Layer 16 of a small transformer language model trained on English Wikipedia (20 layers, counted from 0, width 128).
A neuron adds its activation times its output weights to the MLP's output. To switch it off is to set its activation to zero at one token and run the rest of the model.
A neuron's activation on a vector x is SiLU(gate . x) times (in . x), where the dot is the dot product.

Input weights of the MLP neurons that the questions are about. A number n stands for (n - 500) times 0.0017.
n18 gate: 545,606,335,479,449,752,524,528,360,527,672,535,435,513,442,448,551,534,279,466,580,500,575,357,497,507,386,443,711,479,416,548,974,444,373,600,504,439,458,591,331,595,711,663,611,315,426,472,395,638,392,645,654,695,442,539,547,587,531,612,274,348,624,453,680,486,587,476,413,524,269,596,675,290,465,442,412,339,368,652,570,548,462,535,520,456,422,528,621,615,483,402,655,507,659,538,494,459,439,487,265,440,497,428,483,406,544,503,581,524,524,420,608,556,575,586,777,584,436,461,510,611,395,636,615,538,517,427
n50 gate: 490,469,527,473,567,334,621,533,448,542,393,686,530,335,452,510,527,512,440,310,465,453,682,482,547,273,628,463,452,492,594,525,655,479,515,500,551,346,602,553,563,564,439,447,414,551,441,407,500,513,490,548,490,525,498,515,382,352,497,561,490,575,593,524,596,534,540,462,451,471,559,520,561,533,513,480,468,537,562,418,579,358,465,455,614,542,684,515,520,442,487,449,512,354,588,429,635,500,557,475,515,428,411,426,472,346,470,497,375,450,551,259,571,604,406,418,613,436,524,374,625,427,656,418,527,408,553,553
n81 gate: 436,452,471,488,500,550,542,440,534,485,555,500,441,512,561,354,488,328,520,575,595,330,441,515,507,567,581,514,488,535,699,604,584,568,609,395,542,495,525,562,490,313,483,386,671,448,514,633,493,466,500,618,543,534,485,427,514,458,586,410,524,573,502,553,342,417,468,598,565,411,617,505,535,225,546,588,563,361,360,659,490,514,485,587,473,416,493,530,520,475,433,468,562,365,527,394,419,510,366,428,412,540,545,434,440,542,546,522,447,483,458,431,654,611,546,317,461,440,421,528,559,430,450,349,584,476,555,455
n178 gate: 478,339,412,578,398,634,577,401,481,533,541,568,434,596,438,459,505,559,624,481,459,448,512,377,589,569,583,341,552,557,606,459,477,648,594,452,449,429,416,353,476,600,529,502,404,539,563,490,544,574,435,627,498,581,552,459,537,464,584,624,479,537,495,389,498,495,440,517,361,578,597,413,495,568,524,393,528,481,521,441,531,431,517,567,655,451,458,449,462,616,440,635,491,498,548,481,594,502,523,472,698,697,481,414,541,586,456,589,558,517,462,411,509,546,523,493,543,329,472,532,598,465,592,618,544,290,409,440
n192 gate: 489,682,595,422,586,455,516,360,532,681,495,399,575,458,532,359,505,500,495,540,602,543,411,478,359,518,562,552,611,440,530,503,891,514,500,440,431,276,555,522,476,398,554,451,595,563,436,541,534,608,519,568,552,482,580,445,439,442,438,429,434,564,543,505,459,489,361,376,445,331,404,548,519,558,539,449,489,353,505,481,568,605,443,405,333,407,495,337,693,383,429,470,637,604,609,457,429,713,585,553,564,575,454,515,424,378,495,546,522,436,397,495,497,592,484,513,397,358,484,415,436,532,536,572,497,425,475,465
n227 gate: 361,421,565,521,463,510,532,625,518,356,303,419,563,433,532,653,439,345,505,437,622,248,418,295,558,557,667,518,468,345,417,407,644,462,428,605,387,513,570,548,404,459,545,471,530,656,516,423,479,460,584,570,462,513,466,554,424,543,444,587,404,527,663,456,682,503,436,426,389,479,530,487,443,432,423,675,560,458,466,465,457,673,473,588,516,508,537,560,430,360,468,505,388,584,447,559,442,476,545,495,518,582,521,645,540,463,380,438,468,479,455,457,424,425,458,545,663,417,521,530,388,611,644,505,708,453,371,462
n18 in: 543,575,291,472,713,560,548,529,511,472,529,526,408,497,528,509,643,328,362,528,704,469,620,551,406,503,508,579,616,480,398,497,794,420,432,500,446,350,457,611,365,503,650,520,564,289,373,415,475,666,411,574,466,519,447,394,456,517,579,598,320,488,410,486,630,587,474,410,396,440,426,531,580,334,378,469,569,388,431,514,537,594,509,517,456,591,405,506,449,380,577,360,610,503,576,542,346,514,467,401,386,399,514,535,389,267,503,457,557,643,574,497,483,548,542,550,590,475,415,549,339,481,454,567,552,439,520,466
n50 in: 457,633,549,516,500,407,540,527,555,495,473,583,421,423,243,540,508,495,383,401,544,534,614,371,534,430,458,461,564,471,310,455,455,633,531,497,451,427,449,527,580,587,620,513,470,296,573,484,445,293,573,470,613,482,471,581,622,462,423,422,544,476,404,528,327,405,524,619,259,528,460,568,568,495,459,637,469,482,565,446,393,515,481,535,581,505,474,416,334,556,613,535,505,505,476,481,453,642,364,565,547,397,409,604,521,412,657,538,710,352,420,492,581,441,482,656,628,572,662,511,619,539,511,587,505,503,570,650
n81 in: 757,506,669,556,386,492,413,603,514,605,329,264,422,411,441,328,330,500,537,486,466,235,394,531,536,475,365,511,539,427,608,506,582,409,584,476,469,655,616,650,514,391,362,415,637,605,448,486,357,601,412,471,594,511,581,503,580,565,542,357,544,566,596,647,376,583,365,640,339,515,415,578,523,414,592,559,506,620,445,494,458,451,633,452,464,497,763,442,556,596,517,446,566,449,497,447,471,597,475,602,536,638,616,529,514,540,456,582,443,506,393,540,442,585,624,464,461,609,486,454,580,440,491,567,489,472,438,534
n178 in: 421,417,536,444,346,593,451,480,390,529,522,630,424,590,434,557,505,665,502,507,502,490,549,470,606,483,480,445,461,414,527,399,502,673,476,434,635,427,530,403,566,447,535,451,474,502,461,456,524,532,468,562,467,622,522,588,476,450,530,460,635,497,604,495,468,344,473,571,337,611,515,493,460,552,654,380,490,432,529,568,378,500,535,498,633,447,626,460,488,550,532,585,409,368,406,559,424,573,473,471,519,691,651,448,495,584,659,656,403,605,502,498,575,522,517,385,396,419,469,482,669,339,553,493,570,283,440,500
n192 in: 315,617,474,503,398,482,424,322,365,524,613,329,515,375,359,400,701,553,693,627,523,542,389,543,524,606,401,547,536,503,731,539,480,515,445,532,417,247,448,460,603,302,506,418,509,689,568,458,571,578,543,503,433,441,539,349,527,445,424,380,716,500,467,471,458,451,376,443,576,543,359,503,638,616,571,359,476,350,414,478,454,528,427,294,444,473,467,339,667,491,494,296,615,521,452,518,463,610,473,574,577,522,497,529,512,488,459,342,672,410,500,570,456,640,664,365,361,491,362,423,431,618,316,569,379,503,604,454
n227 in: 395,434,398,385,492,453,545,503,601,403,474,388,478,563,570,469,447,517,455,616,473,478,433,426,655,335,745,544,508,466,474,574,671,523,628,587,451,581,534,360,573,517,463,426,579,477,486,339,528,413,497,552,379,486,385,422,389,420,551,494,384,567,593,324,554,257,551,548,561,635,308,660,440,646,503,461,381,301,547,598,452,581,551,613,553,514,414,387,605,486,437,414,453,583,347,424,519,503,609,450,288,486,526,522,449,565,519,466,451,464,514,517,519,313,314,590,602,426,692,540,419,588,638,422,392,411,454,400

Output weights of the MLP neurons that the questions are about. A number n stands for (n - 500) times 0.0012.
n18: 403,371,690,450,353,433,531,545,490,706,431,426,583,441,603,655,409,390,630,449,292,437,372,592,442,542,486,521,371,477,533,394,238,556,689,379,524,575,699,396,578,464,235,292,300,697,686,550,644,327,573,245,425,482,455,522,366,305,478,453,651,596,382,486,380,622,437,474,542,471,668,371,361,636,474,525,625,694,629,406,357,559,551,529,326,485,620,487,504,372,469,553,552,548,327,459,530,464,487,564,839,568,468,761,457,699,606,507,305,293,363,617,568,509,239,457,405,327,334,490,441,363,601,360,355,431,440,511
n50: 462,387,518,556,474,330,344,725,493,305,402,638,718,590,432,525,485,607,648,591,679,239,566,525,678,378,680,439,656,575,639,520,550,367,438,394,555,576,314,584,560,367,599,532,568,511,733,560,597,526,448,221,530,525,529,500,639,535,515,541,376,432,769,500,575,556,597,411,465,486,537,410,283,613,383,690,510,517,694,286,614,549,366,420,200,530,497,627,615,325,545,530,412,497,626,507,362,584,384,371,605,586,395,320,612,404,736,671,524,398,307,456,593,682,488,464,721,720,467,486,662,729,449,530,496,665,496,435
n81: 398,748,616,446,478,461,331,692,694,344,418,524,440,538,298,488,552,432,425,489,213,617,414,269,426,808,382,612,416,424,364,547,580,715,391,508,506,609,475,394,417,533,359,417,320,582,529,353,296,444,550,414,508,149,458,405,411,479,474,360,664,419,358,618,353,397,568,694,514,607,534,547,508,625,458,304,229,417,461,518,466,564,497,540,390,558,512,454,602,627,588,677,528,482,526,745,573,457,695,542,435,754,716,583,460,659,522,334,482,703,416,463,639,627,574,784,448,577,504,630,591,439,456,588,468,559,458,504
n178: 444,474,599,543,521,556,364,600,469,446,444,546,568,400,321,574,481,549,559,434,154,362,519,461,460,653,605,648,486,509,548,589,334,416,531,366,473,364,543,622,324,435,441,415,516,441,443,420,523,398,482,208,544,485,444,511,394,500,447,511,413,582,487,607,567,530,710,510,510,941,490,537,408,488,568,420,505,483,456,453,444,528,413,555,435,566,411,566,484,488,513,489,604,382,417,502,411,480,524,527,618,401,476,455,476,366,519,349,356,463,520,634,506,439,497,421,552,243,615,584,548,383,521,417,394,508,626,560
n192: 504,319,443,298,488,593,445,446,576,599,662,585,627,610,529,616,323,608,637,523,280,645,454,515,474,603,489,406,590,421,619,591,588,444,404,739,706,617,570,508,728,284,321,422,459,585,538,399,479,614,272,27,417,589,541,433,577,515,428,457,634,659,512,647,298,559,586,476,655,409,330,473,333,680,591,430,329,403,516,405,260,562,414,508,414,700,519,640,640,282,547,428,634,631,543,511,572,478,633,86,336,812,568,336,476,721,531,398,650,435,551,500,288,602,470,562,468,433,387,390,416,700,489,456,450,357,468,735
n227: 329,479,594,611,311,404,681,406,614,429,338,578,547,414,454,453,554,403,246,291,516,290,569,82,660,436,592,507,503,490,473,434,426,556,531,623,308,511,254,349,300,594,593,485,595,515,365,455,319,459,610,532,539,374,561,366,527,609,553,543,666,709,485,665,574,397,325,569,632,605,289,572,282,364,666,566,435,450,436,492,296,569,482,621,508,576,484,483,541,355,718,456,608,638,365,664,404,381,528,401,411,496,591,288,462,694,384,646,540,546,468,461,120,375,584,541,685,531,504,560,393,367,485,413,467,669,251,371

Each question names a token from some text and the token that comes next. It shows the vector x that enters the MLP there. A number n stands for (n - 500) times 0.011.

Then comes g, the gradient of the next token's log-probability with respect to the MLP's output, scaled to length 1. A neuron's effect is roughly proportional to its activation times (output weights . g). A number n stands for (n - 500) times 0.00072.

" removed", then " most"
x: 522,576,559,468,572,533,311,441,447,441,476,564,568,582,532,380,577,521,513,569,434,429,370,481,480,450,525,403,402,599,485,382,549,520,617,486,527,574,550,551,558,414,454,468,623,613,586,519,479,436,494,136,492,556,535,433,548,421,566,516,480,433,521,498,449,447,517,512,470,730,489,440,542,402,710,562,473,396,569,471,394,477,607,549,498,391,632,331,342,476,470,384,478,512,537,394,451,455,542,488,481,601,537,414,598,569,585,510,400,415,503,498,474,507,736,560,411,618,566,597,569,648,513,507,428,461,571,524
g: 325,549,410,609,478,649,527,395,447,541,514,470,381,481,544,583,623,591,319,429,476,246,429,364,409,504,559,557,694,462,540,700,165,421,637,451,669,392,426,488,415,468,459,252,533,476,485,401,435,621,625,464,604,365,525,482,551,739,423,478,645,749,259,442,445,463,729,544,549,616,433,498,664,667,399,357,510,815,569,495,577,699,511,651,280,634,351,533,483,448,532,355,676,646,577,484,534,361,596,506,481,790,616,604,510,186,492,493,318,382,486,463,315,427,289,329,434,673,418,658,443,563,370,448,441,505,434,388
Switching off which neuron hurts the next token most? n81

"Un", then "ified"
x: 467,516,412,442,667,492,557,424,479,460,453,620,244,719,648,500,616,534,449,520,353,544,425,470,666,656,376,479,612,560,511,556,494,601,461,630,504,649,560,646,403,606,584,413,469,501,553,575,423,564,597,393,491,471,493,458,468,490,535,619,509,461,608,529,537,473,479,518,536,530,471,544,619,527,438,533,376,455,331,517,438,284,431,628,501,484,504,395,653,560,403,237,555,480,603,558,438,500,583,532,337,671,482,419,438,306,413,448,584,569,435,469,361,418,752,609,462,574,710,726,356,529,591,462,538,491,236,567
g: 689,472,583,617,496,440,359,437,348,631,441,502,362,465,223,481,425,561,218,347,488,466,699,622,254,570,526,444,646,412,555,666,430,614,368,391,486,494,380,429,356,546,547,185,678,474,521,243,639,378,514,495,500,614,492,613,462,496,545,661,506,558,442,558,388,566,255,479,626,540,654,539,414,463,750,707,465,586,545,384,580,513,467,763,397,481,461,662,237,555,516,503,699,493,404,606,466,466,477,487,551,504,229,692,507,176,484,427,718,518,402,460,591,685,609,558,504,380,396,523,524,741,591,261,452,396,440,523
Switching off which neuron hurts the next token most? n18

"7", then " July"
x: 572,608,530,534,466,496,470,461,485,455,490,454,525,557,487,494,525,598,534,576,284,583,594,573,578,606,462,497,510,473,354,510,544,507,436,576,498,463,430,440,439,473,612,638,490,454,469,401,409,668,414,377,521,412,532,503,732,573,450,395,376,540,544,666,522,460,425,551,433,227,546,637,598,443,687,492,476,410,427,461,536,621,474,457,541,372,584,409,530,588,606,307,492,539,577,438,645,577,603,438,336,535,456,398,508,341,367,589,558,509,489,554,508,508,495,648,630,698,631,562,691,617,570,560,533,531,451,370
g: 624,405,414,515,577,505,494,844,678,733,398,678,423,508,447,332,543,433,752,505,502,439,502,460,644,558,386,621,538,237,560,531,620,552,479,486,406,264,454,485,408,516,633,355,367,491,399,524,616,603,549,504,589,528,366,655,664,282,515,626,374,426,448,450,496,547,291,457,294,547,800,376,373,524,514,369,424,682,640,411,329,599,742,508,346,471,480,677,559,647,468,624,524,483,689,297,392,580,535,387,657,468,457,489,475,313,672,395,370,323,405,603,485,481,408,886,417,595,590,282,569,490,412,575,491,603,628,475
Switching off which neuron hurts the next token most? n18

" Egypt", then "'"
x: 515,401,472,459,477,568,441,509,387,387,645,553,516,575,425,624,624,604,424,392,267,405,467,506,532,534,567,476,549,493,513,443,478,555,591,700,402,563,535,500,487,544,540,575,389,562,500,502,450,540,493,256,545,552,508,531,538,582,518,466,586,673,463,493,530,529,478,510,360,743,445,421,373,504,542,500,435,581,504,610,415,323,437,608,539,451,522,478,538,480,352,580,542,483,435,503,621,418,397,465,542,603,427,397,474,546,390,390,427,513,493,324,483,561,482,553,408,474,567,609,609,538,621,466,508,484,497,526
g: 545,552,525,454,517,217,343,441,548,221,616,312,402,631,449,747,344,392,434,599,622,429,405,383,381,589,472,690,453,339,530,476,302,426,521,676,308,448,543,610,533,372,603,638,565,280,556,384,323,612,510,620,447,552,402,545,635,436,359,510,180,569,651,581,637,486,414,368,385,430,381,772,467,653,528,712,488,543,542,488,269,420,204,589,529,417,639,491,700,418,459,623,556,401,288,581,567,224,577,533,633,371,418,535,554,435,440,303,626,415,503,527,410,468,489,569,593,423,629,340,442,355,653,636,525,679,541,554
Switching off which neuron hurts the next token most? n178

" ", then "1"
x: 532,505,352,449,410,614,411,614,350,469,386,327,569,374,590,389,648,451,434,512,466,464,450,483,544,545,478,594,463,460,484,412,47,512,515,468,589,674,571,572,449,505,466,520,447,478,451,492,416,308,551,413,506,501,469,413,537,554,448,425,439,602,406,487,483,570,285,666,428,349,404,611,351,609,593,492,448,538,298,474,429,483,489,542,526,465,475,614,414,526,286,400,584,311,533,571,572,448,601,476,488,518,540,473,422,580,454,490,425,390,622,412,551,505,624,496,572,579,416,367,538,621,590,541,692,434,580,516
g: 666,574,624,558,583,441,419,465,536,538,121,542,476,469,271,564,517,456,514,545,497,376,610,298,350,541,458,384,358,564,410,666,430,618,460,611,451,785,480,652,417,366,400,457,456,739,412,631,411,287,556,331,462,371,516,359,538,509,414,224,847,462,338,377,368,463,628,414,577,622,366,561,279,669,587,615,372,450,327,459,400,490,495,610,455,610,578,517,595,575,516,726,358,590,765,494,615,451,631,471,610,590,519,515,544,497,328,441,771,594,457,457,537,375,472,574,489,427,459,448,311,810,448,435,379,352,653,520
Switching off which neuron hurts the next token most? n81

" of", then " events"
x: 532,474,533,460,459,339,385,566,566,624,500,444,653,589,453,397,518,670,543,498,436,465,396,615,636,515,500,610,478,477,527,234,608,526,642,519,525,520,527,562,539,482,453,475,456,456,553,419,616,339,505,133,474,466,530,453,531,642,579,434,413,467,516,499,541,506,362,511,545,656,518,543,501,540,571,458,560,516,436,260,521,505,556,491,579,532,632,269,630,428,538,443,637,471,483,524,520,579,515,496,534,507,565,510,502,539,516,484,551,489,423,549,404,466,558,562,626,600,530,474,566,553,545,663,476,545,462,509
g: 532,615,467,506,333,471,507,653,702,514,368,223,413,571,462,759,389,453,555,486,438,634,718,317,333,455,545,745,536,565,245,588,454,319,585,542,495,448,490,622,559,592,370,427,500,472,517,392,424,674,497,377,670,432,340,761,450,370,831,547,558,449,442,567,379,483,676,571,633,619,310,465,348,395,592,444,389,432,650,400,556,530,465,244,451,471,769,625,449,470,653,516,493,415,599,296,742,512,559,358,712,386,697,607,433,432,581,466,352,335,404,557,434,616,709,394,504,390,428,482,733,423,603,475,453,351,463,560
Switching off which neuron hurts the next token most? n192

"g", then "ir"
x: 426,408,634,590,376,460,563,691,409,423,473,472,610,717,441,616,514,587,304,446,425,520,302,451,609,488,306,792,429,419,409,685,431,407,326,625,634,686,340,575,361,451,498,607,678,502,501,452,417,372,517,482,517,565,537,462,499,394,390,330,451,562,494,588,763,446,443,472,554,537,730,431,441,459,433,525,643,516,329,424,636,301,456,425,385,506,438,339,598,380,540,629,550,327,513,523,414,395,413,466,637,694,516,533,545,526,567,484,663,541,472,539,553,480,429,609,441,523,475,498,500,569,369,476,517,621,510,709
g: 254,622,480,775,637,698,543,391,356,395,585,615,267,478,571,519,616,463,521,562,555,361,464,586,273,425,296,505,484,281,359,593,428,577,599,418,454,591,435,610,415,462,488,978,326,490,455,472,550,684,576,371,400,544,471,470,463,292,298,537,488,269,461,463,480,307,449,266,524,560,521,319,700,477,505,405,582,597,580,428,389,551,470,653,560,722,537,581,492,600,552,589,405,399,617,431,684,616,329,388,397,521,468,554,637,672,588,495,586,493,505,682,560,474,614,430,724,681,556,485,639,388,337,348,330,364,390,595
Switching off which neuron hurts the next token most? n227

" and", then " June"
x: 514,542,471,501,558,417,585,461,507,522,380,403,530,640,514,444,572,537,482,635,399,442,418,453,475,347,549,350,367,527,382,479,530,635,572,533,387,601,557,426,578,473,436,447,417,614,455,343,436,525,576,166,444,317,584,353,627,503,394,400,334,586,322,475,513,462,456,459,457,531,568,577,387,471,567,398,493,493,416,502,594,473,545,489,475,550,401,412,444,457,475,334,685,347,515,587,618,588,564,499,620,561,488,361,497,510,507,493,414,579,540,527,579,549,444,565,482,574,557,524,548,479,509,523,322,384,587,548
g: 443,647,570,162,578,560,668,573,804,438,606,385,537,401,614,442,488,543,529,649,530,382,670,668,461,616,556,622,758,598,458,585,667,619,601,500,515,266,438,584,458,444,567,438,401,454,418,347,565,722,242,500,483,389,639,432,582,345,381,403,319,714,362,554,516,494,318,642,825,231,563,461,348,469,595,382,533,428,427,326,438,595,588,418,458,575,643,557,733,390,685,454,490,483,614,438,374,483,450,571,434,548,519,432,381,476,292,317,530,200,569,577,418,538,531,724,564,487,610,521,585,524,489,525,485,764,549,555
Switching off which neuron hurts the next token most? n192

"ma", then "as"
x: 501,497,503,467,641,516,487,352,374,503,333,478,572,558,505,588,593,666,435,486,243,502,543,487,396,568,499,553,407,552,608,450,503,556,511,811,555,494,512,341,473,494,355,592,336,432,623,701,376,490,599,434,612,453,409,460,556,473,694,598,439,637,509,522,487,575,512,589,530,652,416,684,499,424,414,419,567,444,539,508,410,442,491,480,643,421,572,494,554,550,412,565,366,446,474,462,589,573,590,636,502,604,418,333,394,614,522,531,513,634,690,426,420,639,575,501,440,428,510,548,441,554,545,542,530,598,427,428
g: 448,552,462,536,347,311,350,557,591,270,309,461,437,541,580,520,410,360,437,480,362,497,436,441,490,499,531,524,324,732,267,655,666,527,401,484,312,351,422,539,474,538,317,414,469,377,291,366,636,614,366,457,334,556,141,502,413,470,464,601,450,471,553,411,441,674,411,315,518,405,607,535,646,575,522,578,533,583,436,398,787,510,583,328,663,506,493,582,261,439,658,441,501,605,469,594,437,460,521,321,139,434,323,470,359,468,422,575,504,387,403,497,633,600,591,445,621,530,249,619,124,507,491,539,402,563,262,395
Which neuron, switched off, raises the next token's probability most? n178

"0", then " "
x: 511,596,464,466,273,599,553,448,475,548,376,535,563,457,667,430,437,577,528,662,250,530,494,444,519,399,586,505,435,345,574,509,436,483,647,435,475,605,463,397,452,466,677,621,388,500,547,510,505,565,416,345,398,470,621,340,512,572,470,353,525,551,413,688,488,430,417,593,357,274,402,532,493,454,568,540,397,618,489,520,531,550,656,590,535,446,623,423,531,590,483,341,478,468,475,457,546,591,614,483,465,417,572,533,396,624,430,604,408,401,591,524,537,549,557,531,595,531,464,388,676,560,494,479,481,539,502,488
g: 451,570,605,727,716,305,288,560,439,536,585,481,589,722,567,432,519,199,730,376,450,554,467,548,423,503,585,395,325,646,410,424,419,597,456,713,476,634,550,569,406,387,280,524,493,603,559,234,640,384,406,392,361,277,587,481,538,586,631,723,415,592,445,427,574,594,453,479,515,536,484,532,672,549,569,299,537,607,162,485,323,505,506,490,547,900,313,657,463,537,500,458,462,390,416,608,495,614,580,588,562,308,413,638,409,391,444,381,529,689,559,633,444,269,513,615,524,550,459,647,495,506,476,320,496,731,382,390
Switching off which neuron hurts the next token most? n81

"the", then "id"
x: 474,373,366,524,577,472,504,579,555,534,379,405,409,513,689,589,496,655,437,316,379,556,427,567,609,443,470,574,555,357,563,681,558,493,435,530,473,470,326,605,402,406,479,473,327,403,554,614,568,508,499,441,564,257,769,512,462,541,515,487,450,395,346,556,398,584,580,674,433,832,491,462,443,483,396,425,416,524,510,234,612,515,549,503,777,595,389,513,396,578,573,587,472,517,517,449,726,485,642,446,390,564,455,424,408,498,380,521,535,607,640,523,513,449,486,482,679,427,503,613,368,495,588,326,491,530,479,465
g: 327,284,469,435,709,644,642,586,308,721,438,587,265,562,433,585,650,448,542,408,662,508,725,555,461,521,407,524,709,333,655,595,403,535,467,443,587,760,414,519,394,496,438,429,491,427,414,581,439,415,635,544,532,430,601,608,550,499,238,565,782,338,335,429,457,551,428,475,418,448,651,395,729,351,635,400,495,253,367,364,401,585,622,587,572,415,457,537,601,241,467,602,544,645,481,476,474,570,378,245,602,593,197,655,407,399,507,505,608,509,206,690,524,619,625,718,386,611,629,524,425,575,486,597,527,545,524,576
Switching off which neuron hurts the next token most? n178

" on", then " the"
x: 567,595,556,465,556,476,444,476,498,549,556,537,607,582,502,531,487,566,470,575,487,422,544,495,506,500,574,500,473,391,478,435,484,495,512,451,556,426,516,594,515,448,459,505,438,543,474,469,589,504,498,26,532,498,584,484,541,485,572,439,522,482,538,511,532,469,439,441,484,646,513,462,536,515,593,451,409,516,525,443,480,486,444,418,459,562,563,382,516,452,427,465,558,536,494,578,530,477,560,567,470,561,527,439,483,429,488,507,479,428,552,450,456,528,630,563,447,497,550,517,400,531,534,564,388,458,497,542
g: 516,635,555,689,559,613,412,386,600,741,426,468,541,592,717,645,573,505,556,573,400,531,549,548,600,420,794,365,334,559,570,468,460,576,593,691,434,472,321,455,628,626,512,477,423,521,485,521,717,402,549,426,425,416,530,468,681,876,447,271,498,618,395,501,521,601,570,504,334,517,427,693,548,690,630,680,460,807,488,588,302,366,562,523,713,462,658,376,323,423,450,507,559,395,456,504,539,504,664,363,476,520,625,85,499,648,575,545,492,453,595,333,438,298,526,655,431,578,594,312,263,446,673,551,525,576,616,422
Switching off which neuron hurts the next token most? n192

"4", then " and"
x: 470,481,489,414,341,532,518,543,391,550,356,538,522,488,527,407,469,487,599,490,265,487,423,504,588,531,518,498,385,542,591,465,445,510,654,551,441,671,391,448,539,459,485,497,455,573,577,414,414,499,450,399,496,419,662,387,565,506,411,297,524,527,380,651,475,414,372,508,319,358,404,635,501,558,556,493,402,713,377,466,496,563,576,405,523,356,591,308,588,556,386,334,595,378,459,436,417,663,626,520,546,663,528,327,369,513,444,566,478,440,478,352,475,613,671,492,562,477,619,418,701,592,477,512,399,531,470,463
g: 630,560,660,622,659,619,679,811,550,328,439,737,337,466,381,484,388,636,559,500,482,350,438,321,307,453,464,531,561,626,589,551,512,630,718,602,606,565,364,342,500,430,403,451,718,272,598,461,472,644,503,479,404,409,632,592,604,677,613,666,602,684,585,500,580,382,661,326,285,642,523,331,619,425,630,673,489,454,766,520,513,303,547,565,616,556,300,530,523,489,342,618,400,418,463,453,501,439,277,713,251,646,549,355,525,444,544,571,569,527,524,444,645,645,583,409,539,243,659,491,612,494,614,526,627,356,451,343
Which neuron, switched off, raises the next token's probability most? n192

"ox", then "car"
x: 457,507,445,583,474,495,527,416,412,460,397,568,341,465,512,421,545,520,553,532,332,506,628,548,502,378,496,374,361,526,368,627,454,657,589,502,460,501,404,484,510,798,368,541,513,350,488,368,417,462,352,379,372,450,513,537,592,321,319,537,583,417,343,608,477,449,387,458,504,807,557,433,480,422,432,616,317,570,341,477,483,336,419,411,560,457,509,671,580,538,289,480,646,420,396,490,614,436,398,465,480,608,390,531,539,416,326,567,395,453,534,583,480,469,569,541,423,564,485,636,438,508,536,526,352,599,488,563
g: 638,552,544,436,397,427,464,669,640,537,694,460,415,235,553,464,380,662,546,445,317,385,370,481,479,514,636,511,514,454,426,394,606,296,414,455,266,502,340,267,530,472,539,364,552,493,563,412,568,416,675,420,514,405,460,518,643,567,708,559,420,532,695,188,607,605,533,377,555,515,312,499,182,404,449,686,527,673,435,533,458,526,382,251,516,624,953,496,589,675,414,697,455,551,674,676,570,519,470,762,648,396,307,435,534,620,557,461,518,542,476,595,489,378,578,505,453,559,618,398,590,568,700,284,556,499,606,521
Switching off which neuron hurts the next token most? n50

"1", then "0"
x: 400,516,359,440,284,477,438,660,408,549,477,335,593,306,567,425,487,572,500,483,327,550,363,426,654,520,387,713,401,369,581,471,318,480,489,497,523,713,533,468,343,618,552,477,492,463,494,541,448,513,415,459,484,449,484,436,551,529,523,367,525,538,436,591,474,597,271,579,529,217,479,514,454,543,661,530,509,470,415,603,365,544,513,582,565,430,558,638,540,514,428,309,606,237,426,482,442,564,653,541,617,521,647,430,492,591,356,528,321,381,519,531,557,480,615,583,542,550,325,370,649,554,559,375,555,557,531,522
g: 512,530,771,587,316,390,556,500,590,652,385,420,500,491,419,422,395,494,307,439,477,415,384,198,488,533,612,656,343,674,582,527,524,393,471,788,536,670,382,591,465,293,329,542,415,436,604,372,503,613,443,462,341,353,498,496,494,428,487,375,589,519,380,675,357,339,717,254,485,514,329,428,557,545,604,424,512,485,634,684,309,537,728,483,541,771,449,434,716,741,566,338,471,445,494,422,438,601,582,345,408,587,590,451,690,570,396,467,599,520,335,587,464,475,515,693,379,456,584,387,608,173,248,573,354,600,375,408
Switching off which neuron hurts the next token most? n81